Layer 2 of a small transformer language model trained on English Wikipedia (9 layers, counted from 0, width 128).
A neuron adds its activation times its output weights to the MLP's output. To switch it off is to set its activation to zero at one token and run the rest of the model.
A neuron's activation on a vector x is GELU(gate . x) times (in . x), where the dot is the dot product.

Input weights of the MLP neurons that the questions are about. A number n stands for n times 0.012.
n120 gate: 26 14 -21 -40 14 -28 43 -19 -18 -6 -15 -13 7 31 38 25 -10 -36 -22 20 -2 -6 -31 10 -17 6 -2 38 0 30 -3 -22 -4 22 1 14 26 3 -50 -2 29 22 -19 -7 -6 -3 0 -46 -14 15 16 -3 0 -66 -20 -5 16 -30 28 18 -14 14 14 -3 16 -1 7 0 36 -35 -1 2 11 1 -1 -38 19 13 5 -14 12 -18 -3 -17 -16 30 17 -25 3 -26 -52 -1 23 27 -22 7 -25 4 -4 -1 25 14 -34 9 -9 -21 -2 8 -69 11 -28 -12 15 16 -33 21 -4 36 6 14 28 54 -22 12 32 -5 -49 10
n177 gate: 11 16 -27 -10 -27 -41 43 -17 12 -30 16 -46 -39 -8 31 -41 38 -15 -6 -11 -1 -38 -3 -72 47 11 18 -32 28 0 -16 -32 -42 -52 -30 -15 18 11 3 -3 28 -6 12 7 6 -2 18 -16 26 2 33 0 30 31 15 -41 14 13 8 -6 -7 24 14 35 4 21 -16 13 -16 -11 43 -4 -3 19 11 1 2 -5 -24 -19 -48 44 -54 -10 16 23 35 33 -67 -2 33 15 25 12 4 17 -7 -24 -46 32 11 -42 -15 4 -20 -3 5 -39 44 12 23 -10 -26 19 13 57 -2 21 -32 4 -52 -10 12 2 -18 -11 -21 -1
n308 gate: -69 -40 -62 -11 -10 19 -16 -5 -1 -12 -9 -21 -23 -11 11 25 15 -7 -16 -37 -9 -34 35 51 -9 -13 -2 40 -27 23 11 -38 -7 41 -38 -29 11 -13 -5 -5 -78 -37 -27 -4 -29 -22 -27 -5 -28 -4 47 -26 -67 21 6 16 -22 8 -23 1 -23 -25 -52 4 1 -15 4 -18 20 7 -26 -18 -3 20 27 11 -21 -24 4 -12 22 13 9 2 -14 -23 7 5 13 17 -11 -18 -15 -20 10 11 32 -8 15 27 10 5 10 11 -28 6 30 -41 -28 -11 -6 -22 12 19 -35 21 40 -5 -55 -23 -16 -20 -64 22 18 40 -30 -13
n348 gate: -8 19 4 6 -12 14 7 -24 -3 23 23 6 -14 7 -17 15 8 -8 1 -7 16 41 -15 33 -37 -12 7 -18 -7 25 -13 -52 37 -33 -17 20 2 -12 65 -52 8 30 53 9 2 27 -18 -20 4 -13 -18 17 -14 9 -28 -1 35 -20 14 4 -42 2 -25 6 41 31 -3 -20 -11 26 2 -9 -53 -7 -29 -6 23 42 14 7 18 1 1 -43 -2 11 16 6 -19 -25 -6 0 4 66 -25 -6 -8 14 11 -35 1 -20 -71 33 -23 -7 -37 31 1 7 -21 -20 -4 18 30 -18 20 28 10 19 -29 -15 56 11 -31 19 -45 4
n366 gate: -5 1 -29 -25 28 -46 9 6 11 13 -23 -30 -3 -18 -9 30 -2 18 -24 38 31 20 30 66 -12 3 18 -16 -12 29 9 31 17 -2 32 -3 -12 41 34 25 42 6 -2 29 -7 -26 -34 55 -4 -1 -57 63 33 -19 -19 13 -7 -6 12 14 6 -27 0 -1 -4 -29 -1 -31 8 27 24 32 28 -21 -19 -15 32 25 -19 -16 17 -7 41 39 -37 -5 -24 20 43 -26 18 39 22 -11 28 -18 -8 -11 -33 -6 38 1 -32 -13 15 12 9 15 -2 28 6 4 -2 31 -1 -21 31 -3 32 22 -12 11 -14 -4 -17 -30 -26 2
n542 gate: -22 25 2 -39 -11 31 5 21 50 -48 -19 22 24 54 18 22 -25 -34 -13 -5 -3 -5 17 28 23 -32 -30 26 17 18 20 -7 25 -37 62 4 34 12 -11 -34 -32 33 12 1 -44 -1 10 37 32 -6 62 -4 12 -5 17 -15 38 26 5 -9 22 -26 13 13 32 -38 14 23 14 7 -53 -20 -6 -18 18 12 23 -23 36 0 7 -44 -6 -12 -14 30 -3 7 -23 8 -19 9 -14 -4 31 37 22 23 46 22 -6 4 16 14 13 13 1 4 -22 -9 10 -20 -12 6 4 9 -8 8 -11 8 27 -14 35 13 -45 47 18 -32
n701 gate: 32 -32 -21 -4 16 -16 -4 13 -10 16 -2 -16 3 -17 -29 -16 -4 -40 -20 -28 4 17 -33 -3 -6 -20 5 13 -51 -18 20 23 24 -23 13 -12 47 24 -8 -30 12 35 -7 48 -4 10 -64 -5 -41 16 28 13 -16 -65 4 -22 -20 -1 1 18 14 -17 -2 20 29 17 -37 33 24 26 -31 -25 3 31 -53 -17 4 -2 36 -2 45 5 12 33 13 -5 -28 -47 -38 -22 -29 -20 8 33 13 21 -10 -45 -7 -5 -38 -4 5 23 -14 29 -8 18 9 -23 13 -2 12 16 30 -15 -22 8 -61 18 7 0 42 -5 30 9 -23 -18
n120 in: 7 -11 -44 -36 50 3 -28 22 -26 7 1 14 2 12 2 -29 22 -24 8 -47 45 15 14 -54 13 -57 -16 24 5 32 -8 31 20 6 -15 -40 22 9 -26 -38 -17 -14 -15 5 -37 -7 28 -5 34 25 -14 -4 12 22 -4 18 -5 23 -40 8 14 -43 -2 15 12 8 20 26 35 -42 -5 -2 22 22 17 29 -33 -8 7 -14 31 9 -14 9 -12 -24 9 30 26 23 1 -2 5 -39 -15 -8 5 10 -31 -32 -12 -13 -14 9 -29 11 52 12 0 21 48 -10 19 -49 23 23 -24 -18 -80 -25 -12 21 -20 21 -13 -24 72 16
n177 in: 75 -39 6 16 -10 -21 -41 -1 -20 -14 11 -20 43 -24 26 11 26 -13 0 -35 16 -21 1 -18 4 -7 18 8 21 1 16 -20 -21 -20 -36 25 26 4 4 -36 25 -12 26 -29 37 21 2 24 -27 -29 -36 4 -6 11 1 -22 6 29 34 -2 -7 7 8 -29 -30 37 -2 6 0 27 13 10 0 -1 27 10 13 -5 23 0 -10 27 -9 19 8 0 -20 10 20 25 -12 45 -48 18 -77 -50 20 -28 -62 2 1 26 -50 9 -22 1 -20 10 26 -20 25 -19 4 1 13 10 10 19 10 9 -37 -4 37 -39 -17 -24 -40 -61
n308 in: 3 -29 85 -1 -55 -15 -58 -27 28 -33 11 35 -27 -23 -11 14 20 40 40 12 44 -33 -12 -34 20 14 7 -3 63 36 -4 -42 3 -7 -35 23 1 35 -37 -1 -18 -50 -10 -23 0 7 -6 53 11 -9 13 67 -14 24 -16 -7 -24 0 30 11 -16 4 11 38 4 -17 -52 54 19 -14 42 23 -6 -12 -10 10 -16 -9 58 -39 1 -4 -24 -29 -48 43 -23 -27 -14 20 -6 -9 -14 28 -34 19 -18 -6 -5 -11 -26 -21 -31 -38 35 55 -19 36 4 -41 44 0 -53 -15 45 -25 4 15 2 9 41 43 -24 -25 -23 -45 15 -14
n348 in: -38 0 15 -59 47 -48 16 43 -16 14 -20 22 30 -24 -2 -12 -23 -50 -14 -43 -18 -3 -10 -16 -4 -10 -17 1 -2 -24 -33 -23 -17 -17 40 -26 8 27 5 30 31 -47 19 -8 -31 -31 43 27 12 -17 -4 5 -13 33 34 -9 -1 1 -16 -2 -38 50 17 -37 -44 26 -30 -26 -19 -7 -6 -1 48 88 0 14 -6 -7 -7 22 -39 18 -7 31 9 -14 15 -4 -65 -1 2 -69 19 6 -19 -27 4 -22 -3 -22 14 17 2 21 28 7 31 -31 -25 -9 -25 33 9 32 15 54 -27 14 26 -15 15 13 -13 5 -11 12 18 -13
n366 in: 62 12 -16 -1 30 -9 20 12 13 -7 23 7 33 2 5 27 31 -19 -46 -18 -49 -26 -48 -19 -66 14 18 8 3 -40 -5 -20 -24 19 -6 1 27 -72 -22 -60 5 8 -35 11 -26 6 22 -9 24 10 15 20 -46 -20 21 24 -30 -34 -23 -21 -32 -17 5 -18 -5 -4 22 8 -29 -42 -2 12 20 12 2 -18 -5 2 -21 18 -1 22 -22 -10 69 -4 21 -4 -14 27 7 -17 -51 -33 5 31 -25 17 -10 -15 25 -6 -18 3 -33 -1 33 3 -11 4 -29 -12 -5 47 35 29 -45 -20 -12 -20 -17 -35 1 14 -59 20 18 13
n542 in: 26 -8 32 -57 -14 1 -30 28 -37 -22 10 -26 8 -36 11 -8 10 -29 -25 22 6 -26 37 19 32 -46 64 50 5 28 -14 1 -7 17 -33 -20 9 -5 -15 28 -40 16 9 10 -16 -43 14 27 38 -66 33 23 -17 -4 14 5 13 18 19 -26 -12 20 -26 3 0 22 -12 18 13 -35 -18 -11 -4 -18 22 -20 59 0 -11 -2 -3 -3 0 -2 -4 42 -10 -1 12 -26 -23 -39 21 22 10 8 -12 9 -24 -1 -23 37 2 20 17 -42 33 -30 28 12 26 1 15 -32 42 38 -28 35 38 23 -43 14 -32 16 -25 16 -3 -28
n701 in: 2 53 -19 19 -46 1 -7 24 20 15 -6 8 0 8 48 0 -14 13 4 14 -23 4 -3 2 30 -1 -14 15 16 90 -18 -11 37 41 6 21 -10 -10 28 14 -15 -6 76 -52 -12 33 2 14 20 -1 -49 15 -16 22 -7 -25 7 37 -16 -2 -13 18 29 -5 -60 -15 42 -45 -7 56 64 -26 -26 12 -43 -10 10 35 21 -12 -40 -15 15 -25 -44 -12 20 25 10 4 27 5 5 -2 20 2 29 -29 35 8 32 -5 -39 -6 -20 -22 -9 36 15 31 3 2 6 -25 -34 2 11 18 -10 -20 23 40 -34 -13 30 1 4 -70

Output weights of the MLP neurons that the questions are about. A number n stands for n times 0.0036.
n120: -44 14 13 12 -7 31 14 -47 20 -1 34 9 -18 20 25 -46 -31 -30 40 -3 53 -7 -25 30 -53 -14 -38 -17 -19 47 -25 -3 -20 -19 2 42 -5 -18 -18 -3 31 -27 -6 -38 38 20 -30 -57 -7 5 16 -38 -12 -1 4 -9 -23 -10 -19 21 -33 4 24 -8 34 10 33 1 24 -61 -22 1 -3 12 19 19 -15 -23 8 18 5 20 19 20 -28 -9 -24 -11 15 -31 -22 -9 48 1 -3 -41 -51 15 47 -42 -9 -43 -56 20 -21 19 -17 -6 3 63 -56 48 1 34 -2 4 57 -16 15 -15 12 35 26 9 17 -15 -78 18
n177: -9 -29 -45 37 67 21 -22 32 36 -13 -38 30 42 -18 18 -2 -2 34 2 -67 16 2 40 -18 0 -34 -6 -32 10 -26 22 8 16 52 -9 3 11 -21 -15 -7 0 -8 -38 -21 -10 19 -10 -24 10 -51 -40 -59 11 4 -61 32 -9 -7 -11 -32 -1 -23 60 -32 -5 -1 4 -21 23 2 8 -10 63 39 45 -27 -46 22 42 -26 -24 27 -17 -3 -2 21 -8 -48 2 31 3 -7 -22 2 21 14 -8 -9 -36 -7 -32 32 -6 6 -23 -20 48 41 -28 -9 28 -50 21 55 9 33 12 -22 -37 -9 16 -6 -11 -24 -17 11 20 7
n308: -51 -37 10 -34 2 -70 57 -62 -45 -5 2 -25 -17 -37 -18 -15 5 -27 -21 10 -36 10 -44 1 14 -34 -53 -35 -2 -27 15 -12 -40 41 70 30 5 26 -36 -1 33 -5 42 -30 -51 -32 18 44 -39 -57 49 -10 11 66 -4 19 -22 19 5 5 32 -57 1 50 23 22 42 -10 55 22 29 9 -11 54 -78 -25 -35 -43 17 -28 12 15 -8 37 -13 17 -41 -14 3 -2 9 39 9 -15 41 -34 -10 -64 16 2 -51 -13 21 38 -3 1 -7 13 11 47 -11 0 6 -14 -56 -7 -54 -39 8 -41 36 12 -39 19 -47 17 -15 -2
n348: -40 17 7 30 -10 -17 47 27 9 -31 4 -5 6 56 50 -8 30 -33 24 3 -57 60 63 -12 -62 -13 -9 -4 -13 -14 51 -16 -64 -11 -25 -37 7 -21 16 12 -13 -36 59 31 16 27 28 42 6 -9 -20 59 -26 -37 -12 -22 -25 -15 17 3 -20 -2 -20 8 -24 25 5 -10 53 54 -4 -9 37 -4 -13 28 -39 -9 -27 69 -6 -13 -16 68 -41 16 32 -6 -89 7 -27 -36 -6 -56 -17 0 -7 -12 4 0 85 12 4 22 17 -40 5 -9 -11 22 -2 13 -5 -11 1 -75 4 15 5 33 26 10 2 22 -19 36 7 23
n366: -22 -45 -8 -55 12 -31 25 -39 23 -16 6 -3 -39 -17 15 1 -2 9 14 4 -1 2 10 24 7 4 16 2 41 47 18 7 60 16 10 -2 -1 -14 4 11 -12 -16 14 -27 -46 9 -12 47 14 -35 -25 4 -8 25 -33 16 6 27 38 -21 -12 18 2 -18 8 1 27 2 7 -13 25 -65 39 7 19 -25 11 17 34 -3 -3 26 -12 28 1 -12 64 -8 32 -1 -7 61 49 -49 -4 -58 -35 -31 48 5 -42 59 -31 20 -43 53 2 32 11 -5 21 2 35 6 -14 -25 24 -15 29 62 -24 -4 -14 -37 -5 7 -67 -24
n542: 5 8 6 8 2 -18 39 27 -13 17 -37 17 25 74 -10 -3 -10 -18 -8 -10 7 35 33 -11 -6 0 8 52 4 -23 49 -16 35 14 7 18 9 -63 -49 -43 -14 28 -10 23 67 7 -6 28 1 13 -6 -44 -1 63 31 41 -10 17 52 9 -27 20 -43 3 -51 9 -26 37 -12 -13 12 38 18 -1 -13 -7 -24 -3 -2 -17 -24 11 31 37 -10 1 -3 -3 -40 10 11 10 -11 -20 -47 40 20 -2 8 -15 -43 5 -10 35 -3 -14 44 -14 11 13 55 22 -41 9 16 -19 -66 -14 7 -27 -11 -57 -48 53 1 -38 -6 51
n701: -36 40 -26 -10 -7 22 -18 -5 9 -32 -17 13 31 -40 25 0 50 -11 16 -15 0 13 37 8 8 -45 -14 -61 -17 4 -29 -24 -15 23 8 -12 -39 -42 -12 -64 -38 -29 40 -15 -22 54 26 20 11 -23 15 -2 -66 21 8 -32 -11 17 29 -18 -22 23 33 -10 -11 -17 14 -95 -4 11 -9 -31 -25 46 9 -30 64 13 -42 -1 -9 -13 -7 -15 -40 -10 3 -34 -2 17 20 -48 -59 -7 -6 -7 1 48 -31 -4 47 -18 -13 24 -3 -42 -3 -13 31 5 42 19 12 -14 18 45 30 -32 25 26 -7 -13 -24 -15 6 -81 4 -21

Each question names a token from some text and the token that comes next. It shows the vector x that enters the MLP there. A number n stands for n times 0.035.

Then comes g, the gradient of the next token's log-probability with respect to the MLP's output, scaled to length 1. A neuron's effect is roughly proportional to its activation times (output weights . g). A number n stands for n times 0.0037.

" C", then "amb"
x: 6 27 4 18 30 -4 25 -27 -7 7 -10 2 46 32 -4 -6 -15 -12 -12 -32 15 -25 51 -32 33 27 -16 -14 13 -19 -5 14 25 28 -18 -1 -20 -8 -10 21 -11 -14 -10 -15 3 -3 -1 -12 8 2 14 7 -23 18 -10 19 -10 30 24 -55 -21 -17 6 22 -8 -8 33 22 4 5 -22 23 -22 -7 1 20 -4 3 27 17 4 20 5 16 -16 5 -6 8 11 9 14 -2 14 -4 5 16 -26 -29 -24 1 4 34 10 24 48 -10 2 0 -23 28 -22 -4 9 17 -45 16 -8 13 -13 -7 -10 -16 28 -11 2 3 13 -23
g: -29 15 8 26 5 1 1 8 9 -4 -51 -13 26 -3 12 40 -7 13 -1 1 30 -15 37 0 -20 23 -26 23 -41 -3 -23 3 47 -33 -46 -8 -26 -27 65 23 -10 18 -34 -23 -31 -3 -11 35 -21 22 -36 33 -4 -42 -10 3 -27 21 -10 -7 29 11 25 -11 -10 -23 -1 18 7 12 -29 5 -28 -36 -2 22 -15 -7 -22 26 41 14 44 -9 -23 -9 -28 22 -49 -15 -46 7 -26 11 -6 17 1 -24 19 19 -5 13 1 -44 -15 26 30 -17 -48 0 31 10 0 -9 -13 -45 -2 16 -9 -10 -7 -10 19 32 -51 23 -8 13
Switching off which neuron hurts the next token most? n308

"\n", then "In"
x: 32 26 26 15 -7 24 21 -7 -4 33 29 16 4 5 13 -14 -17 8 8 40 22 -26 24 -23 20 34 19 -3 17 -1 22 7 13 -16 2 2 -34 -26 -15 29 8 6 -2 6 1 -23 2 9 15 -17 19 10 2 34 26 -14 -11 1 -4 -9 -23 -25 -10 23 -19 -4 12 36 -51 0 6 25 -28 -11 -4 46 10 -7 -5 8 5 17 12 -22 5 10 4 20 -5 -20 6 -30 35 -3 19 -2 7 4 19 -9 -9 16 44 -19 21 20 5 -3 9 34 -5 8 -4 -16 -21 38 7 -7 -24 -13 -19 -13 1 13 -4 -42 9 -19
g: 0 1 -10 18 -27 3 12 9 -6 18 10 13 6 6 -15 38 2 6 -7 -8 40 27 17 24 -19 21 8 0 46 4 20 -26 10 2 -33 -11 26 21 -22 16 -7 -5 38 36 26 9 49 -1 -28 -32 -7 1 -18 1 -12 -42 12 26 -1 9 -65 41 6 -13 46 -27 20 11 -50 -44 -25 -38 -23 9 16 1 35 8 19 43 -15 29 30 24 -1 -16 28 52 -13 -4 32 -8 3 -13 -34 36 21 10 -20 15 -28 14 23 -16 -12 -19 -44 -21 10 -33 17 -11 21 6 1 23 47 -46 -18 34 -5 -11 27 31 -21 13 11 21
Switching off which neuron hurts the next token most? n177

"š", then "ko"
x: -23 34 14 9 25 11 60 -24 -8 1 -1 9 22 14 -24 12 -40 19 35 40 12 14 -14 -22 3 16 -12 12 11 -8 -15 1 53 1 -39 27 -3 19 -27 4 -14 -32 -14 -7 32 -11 2 -13 -33 11 -8 27 20 -4 -1 -7 17 9 7 -52 -26 -10 38 -1 -20 -4 -6 12 -1 11 8 17 4 13 19 -6 3 -11 -6 -17 -8 -14 -3 -10 -15 -2 1 -2 23 -45 19 6 15 -11 17 -22 29 2 -12 -12 0 29 -20 10 36 -2 -6 -45 -25 -2 -23 19 -8 1 3 -1 7 3 -2 -5 41 4 -11 -1 14 6 13 -10
g: -28 13 10 -2 -16 15 -18 23 11 16 -20 36 -6 -9 30 -8 19 15 12 9 -8 0 20 -23 2 -21 1 26 31 -22 -20 10 -10 2 -57 35 -15 8 -36 -22 -28 -4 -18 18 -22 -21 30 37 -6 5 -27 4 27 -9 24 -1 -1 -15 14 33 -27 -14 23 -10 32 -11 -3 -6 -28 19 7 -10 35 -20 -1 -32 -1 8 -23 37 -7 -1 50 15 31 54 -10 49 11 0 17 28 -45 54 1 7 20 24 27 20 20 -28 -57 20 -27 -4 19 9 -6 -10 19 -17 3 -46 23 -20 -9 -46 5 52 -45 41 -5 9 40 -8 9 -37
Switching off which neuron hurts the next token most? n120

" after", then " O"
x: 14 -16 18 18 -4 24 6 10 -9 40 15 -16 -2 20 1 18 -18 -38 -3 33 37 -8 2 -10 4 29 -8 -15 3 -21 7 18 19 -23 -25 10 -23 -22 -35 -11 -1 3 -28 -1 18 17 -37 6 4 -31 -4 -8 -20 35 -2 36 -14 5 20 -5 -42 18 -26 -14 -21 8 -2 -1 -22 27 4 40 -9 -25 45 6 -6 -27 -14 -3 19 -32 19 -11 4 14 -8 9 1 -12 -3 -1 15 35 15 8 -32 -34 -6 -17 -2 4 -8 -12 4 7 4 -15 16 19 27 -21 -21 -23 1 26 30 23 -14 -7 10 -15 -6 17 0 3 2 -38
g: 9 37 32 9 -30 34 -11 17 22 -18 23 -19 5 21 -40 -26 -14 -28 15 -3 -26 -47 -18 -16 -1 5 14 -41 -5 17 2 41 -10 26 27 27 -57 8 -7 -37 2 -2 4 -41 15 -6 -13 -29 -1 -11 7 -33 24 55 6 7 48 -20 4 -14 35 -43 24 30 -18 -26 -9 6 23 -24 20 -3 -5 -22 4 14 22 23 14 -19 -36 2 19 -16 -7 23 19 -44 40 -17 -4 -5 -17 -17 7 -4 -13 47 25 7 11 11 -11 -23 3 -13 23 60 4 7 -60 19 5 -6 -22 3 -45 2 44 1 -3 -2 -13 2 40 -28 -6 31
Switching off which neuron hurts the next token most? n348

"as", then "aw"
x: 20 -12 17 13 30 -2 29 -9 -18 19 -13 -1 22 14 11 -27 -33 -14 23 7 1 15 -34 -8 11 33 -33 0 -27 3 -14 14 16 33 -16 1 -5 4 -20 11 -35 9 3 -12 1 -20 -14 -5 -9 22 10 -15 -21 8 9 27 6 22 9 -6 -9 -28 -2 -25 -19 -15 19 31 -1 -4 -6 14 -20 -30 -22 20 29 -8 22 14 3 23 6 10 1 2 27 -48 5 -12 -16 5 -34 -20 -40 -8 13 -20 -12 -13 4 10 6 -15 41 -3 3 1 -24 5 9 -20 -22 -2 18 12 1 8 -16 -47 10 15 -22 -36 11 -33 26 5
g: -21 39 8 -42 26 -10 24 -38 -25 1 -47 -1 -5 -37 -24 -35 -13 12 0 -14 25 32 1 -1 -21 15 -3 -8 12 40 -8 -16 9 35 37 0 12 -38 -8 -27 4 7 -51 -1 -29 17 47 -6 -15 35 12 -25 9 -3 -13 21 -17 -23 9 13 30 -26 16 38 24 44 -15 11 26 -48 10 -26 -5 1 -25 57 -24 5 -70 0 10 3 10 -25 -1 -57 4 5 -6 -26 5 1 -8 -10 20 33 -14 -24 15 2 7 -8 4 -3 -1 23 -3 3 25 -3 -12 -26 22 -21 0 -19 40 33 -48 19 13 4 60 8 -11 -5 25 -11
Switching off which neuron hurts the next token most? n120

" O", then "ey"
x: 23 15 -4 27 18 21 -7 -10 -2 28 -1 -23 36 32 -1 -1 -8 3 2 -19 -5 -5 48 -4 28 41 0 -4 10 3 1 22 20 17 -27 1 -30 3 -7 1 -31 -18 -36 -20 -5 -7 -23 4 -21 15 7 -11 -13 24 13 13 -17 7 19 -56 -34 -31 9 30 -14 -17 -7 -2 -30 -14 -30 13 -30 -4 0 19 -5 15 2 24 12 -14 -6 -17 12 41 12 -23 27 -9 6 6 9 2 15 4 -28 -6 -32 -15 -19 18 11 17 37 -14 14 1 3 18 -3 -4 23 0 -48 8 -22 8 -9 -4 4 -6 21 -2 30 -3 1 -27
g: 4 -30 9 5 39 -45 33 -27 -27 34 14 1 14 23 -2 6 -5 -18 9 25 24 15 -24 -44 1 25 -22 -21 14 4 -75 -11 -26 19 -16 -28 -3 -34 2 -18 -6 -14 17 23 5 -21 5 -43 28 -26 9 -33 -53 30 -12 -11 18 35 11 35 -31 12 8 6 18 9 14 -2 64 38 38 -19 -8 -21 -7 5 -7 -6 -9 34 -7 13 25 -7 -37 -17 4 -10 10 -1 15 -8 -6 -26 -15 20 -3 -68 -3 -25 -33 3 -47 0 8 22 -8 -30 -31 -26 4 -33 -1 -9 29 9 34 -16 2 -12 26 -2 -12 -48 16 30 2 -16
Which neuron, switched off, raises the next token's probability most? n308

" Carl", then " K"
x: 5 27 1 32 16 3 37 -7 0 22 20 1 46 22 -18 -13 -4 -25 6 -29 2 -8 8 -18 1 26 10 -24 -7 17 -4 8 38 14 -29 15 -22 -40 3 -17 0 7 -24 -16 33 7 -12 -41 -1 -8 52 1 12 14 2 33 45 44 1 -32 -22 -22 19 -13 -12 5 13 0 11 5 15 -1 -5 -3 -16 -8 0 9 7 17 7 0 17 17 -11 28 -16 27 9 -18 -2 -8 -17 -1 -1 -29 -4 -11 -7 35 -19 14 -42 33 12 -16 -17 -14 -23 17 -16 19 3 -11 -15 19 -29 -4 -29 -31 40 -21 -1 -5 7 -14 2 -20
g: 9 -1 8 27 14 16 12 25 -23 -3 8 37 -52 7 23 41 2 3 -73 26 -5 -14 -50 -15 -33 -6 26 8 5 -7 -7 34 -1 18 48 -34 -19 27 -9 28 15 5 -15 -19 13 -38 -12 7 11 14 3 -16 -1 8 27 28 4 -17 34 -4 7 9 -25 -20 -32 -30 -1 1 13 -16 46 19 53 -13 8 -23 16 21 -14 -1 24 12 2 6 10 23 -27 1 -1 -4 31 -48 -58 -28 39 -27 36 -19 -6 -32 -34 5 11 -18 24 6 2 -29 15 -22 1 -12 24 -8 -2 24 14 46 39 -13 -53 1 -29 34 -1 -13 4 -30
Switching off which neuron hurts the next token most? n348

" |", then " 2"
x: 64 13 15 23 -10 22 27 2 7 16 24 -8 15 17 6 -14 0 -21 -8 -8 3 -26 -3 7 15 -7 -14 -8 18 -32 -9 11 38 -17 -12 18 -25 -15 -17 0 -24 -1 25 -6 12 -14 -8 -25 0 -11 32 -16 -27 4 -3 9 -3 11 28 -14 -36 -41 -13 2 -38 -27 4 31 -6 -11 15 18 -3 13 15 13 -7 -10 -9 7 -3 19 -11 -16 -1 7 3 -26 8 -17 -7 -14 26 15 25 1 0 -11 -6 -23 -13 55 28 4 60 21 11 -4 7 0 -1 -16 4 -19 -10 15 6 0 -20 -10 -2 1 -5 18 -5 9 31 10
g: 16 6 -35 2 26 -14 22 -17 -33 19 54 3 15 43 20 -48 15 -15 13 39 40 -30 -5 -23 -25 8 -29 15 -25 -2 16 16 -20 -5 -9 24 -36 -26 -66 17 44 27 -13 24 0 5 -16 18 19 -1 -27 -27 7 12 13 8 11 -9 8 -5 3 35 24 -27 -18 -2 -11 -16 -38 18 8 23 -7 34 -29 -17 24 14 17 -16 3 -26 -27 -6 17 25 22 18 -3 -13 18 -43 -15 -10 11 -17 -27 20 15 3 11 12 36 0 52 -9 38 -17 -27 26 36 5 -24 -2 -4 2 93 -13 -32 -7 -24 -32 -9 -6 4 16 8 -12
Switching off which neuron hurts the next token most? n542

" |", then " 9"
x: 64 12 15 23 -11 22 28 1 8 15 22 -7 14 18 6 -14 1 -22 -7 -8 3 -25 -4 7 15 -7 -14 -8 19 -32 -9 9 40 -17 -12 16 -24 -15 -17 1 -23 0 25 -5 12 -15 -9 -26 1 -11 31 -15 -27 4 -4 9 -4 11 28 -14 -37 -42 -12 3 -38 -27 3 31 -7 -11 15 17 -4 13 14 13 -8 -11 -9 7 -2 19 -11 -17 -2 8 2 -26 8 -19 -8 -15 25 16 25 2 0 -10 -5 -23 -13 55 27 4 59 21 13 -3 7 -1 0 -17 5 -18 -11 16 6 0 -20 -11 -1 1 -6 18 -5 10 31 8
g: 5 11 -15 18 -3 -38 -15 -4 1 38 52 10 14 47 11 -40 12 -15 7 55 21 1 11 -21 -51 -16 -17 55 -9 21 17 11 -26 -4 -14 9 -4 -21 -31 12 28 52 13 21 -19 1 -14 11 16 -45 -13 -32 12 25 9 27 2 -38 33 22 -7 0 28 -28 -16 -17 3 -28 -26 32 25 26 -16 27 -28 -25 22 11 1 -23 5 2 -42 -23 26 9 20 4 32 -5 35 -52 11 -6 19 -6 -15 20 38 4 -25 10 2 5 41 5 23 -9 -22 34 17 -9 -13 30 -28 3 63 -6 -12 9 -19 -32 -36 4 -8 17 -1 22
Switching off which neuron hurts the next token most? n542

"\n", then "U"
x: 25 17 9 16 -8 32 25 1 -8 32 53 5 12 10 19 -5 -14 2 6 34 27 -4 -2 -12 10 3 18 -11 20 28 17 -9 21 -19 -14 -3 -25 -28 -31 20 9 -17 5 0 -10 -14 -8 0 -9 14 36 -13 -23 28 30 -8 -9 17 3 -20 -26 -36 -8 43 -36 -25 24 34 -35 20 5 16 -23 5 9 39 12 -26 -14 23 4 2 4 -1 21 0 -1 2 -6 -5 8 -25 40 1 27 1 -9 -29 21 3 -7 13 14 -10 29 11 -3 -25 -3 23 -15 22 9 -19 -15 28 10 7 -25 -28 -5 2 13 13 -9 -26 20 -15
g: 16 8 -2 -9 -2 21 16 -8 -3 -55 -12 -18 14 -23 23 -30 -16 -32 1 -43 -16 -15 30 14 -8 17 -5 10 57 -3 19 50 -29 6 -11 -15 -2 8 -41 -16 -24 -23 -31 -7 -43 13 3 -30 0 -8 21 37 1 -4 6 -59 17 -58 34 -28 -4 12 38 -22 12 -20 -21 19 18 -26 -51 -20 0 -51 -8 17 -11 -12 -25 2 -35 -20 -9 10 5 53 14 -16 -40 -11 10 -7 12 -12 10 -24 15 10 17 7 23 30 35 -2 0 13 36 -43 -6 5 3 -12 3 25 27 -30 -30 -27 -19 30 4 -10 52 16 7 -6 -37 -2
Which neuron, switched off, raises the next token's probability most? n177

"\n", then "="
x: 25 18 15 22 -13 29 27 -5 -34 45 46 3 -16 15 29 -15 -22 4 1 26 18 -7 -7 -16 11 22 14 -7 25 19 28 -13 32 -22 -11 -1 -27 -30 -27 3 10 -4 -7 9 14 -17 -21 1 0 -8 27 -1 -19 19 -7 8 -24 -1 0 -22 -38 -32 -10 45 -24 -16 -4 35 -45 8 7 7 -13 -1 0 34 -2 -15 -15 15 6 17 24 -1 6 6 25 1 0 -29 -1 -36 25 0 31 1 -14 -11 20 -2 -10 34 24 -12 34 6 8 5 -4 35 -10 4 5 -16 -13 2 1 -1 -16 -7 11 -11 12 7 3 -25 21 -24
g: -16 18 12 -12 -22 -40 -31 -9 14 4 12 1 -13 -25 3 -2 15 25 37 -49 -5 -24 47 15 4 -31 -27 -13 25 -35 11 2 -22 -4 23 11 -3 -32 16 11 23 -35 11 40 -21 -6 18 -14 -10 6 10 20 -18 -1 3 19 -10 -14 21 10 19 19 17 21 19 4 -16 22 36 15 -16 -27 40 37 -2 -68 10 34 7 18 26 28 -14 7 -3 -3 49 -48 41 -10 -36 3 13 0 -17 -20 38 -5 3 42 15 32 1 -12 3 -13 35 29 -14 11 -24 18 26 40 14 -39 54 37 -7 34 20 20 -10 47 27 0 16 -24
Which neuron, switched off, raises the next token's probability most? n177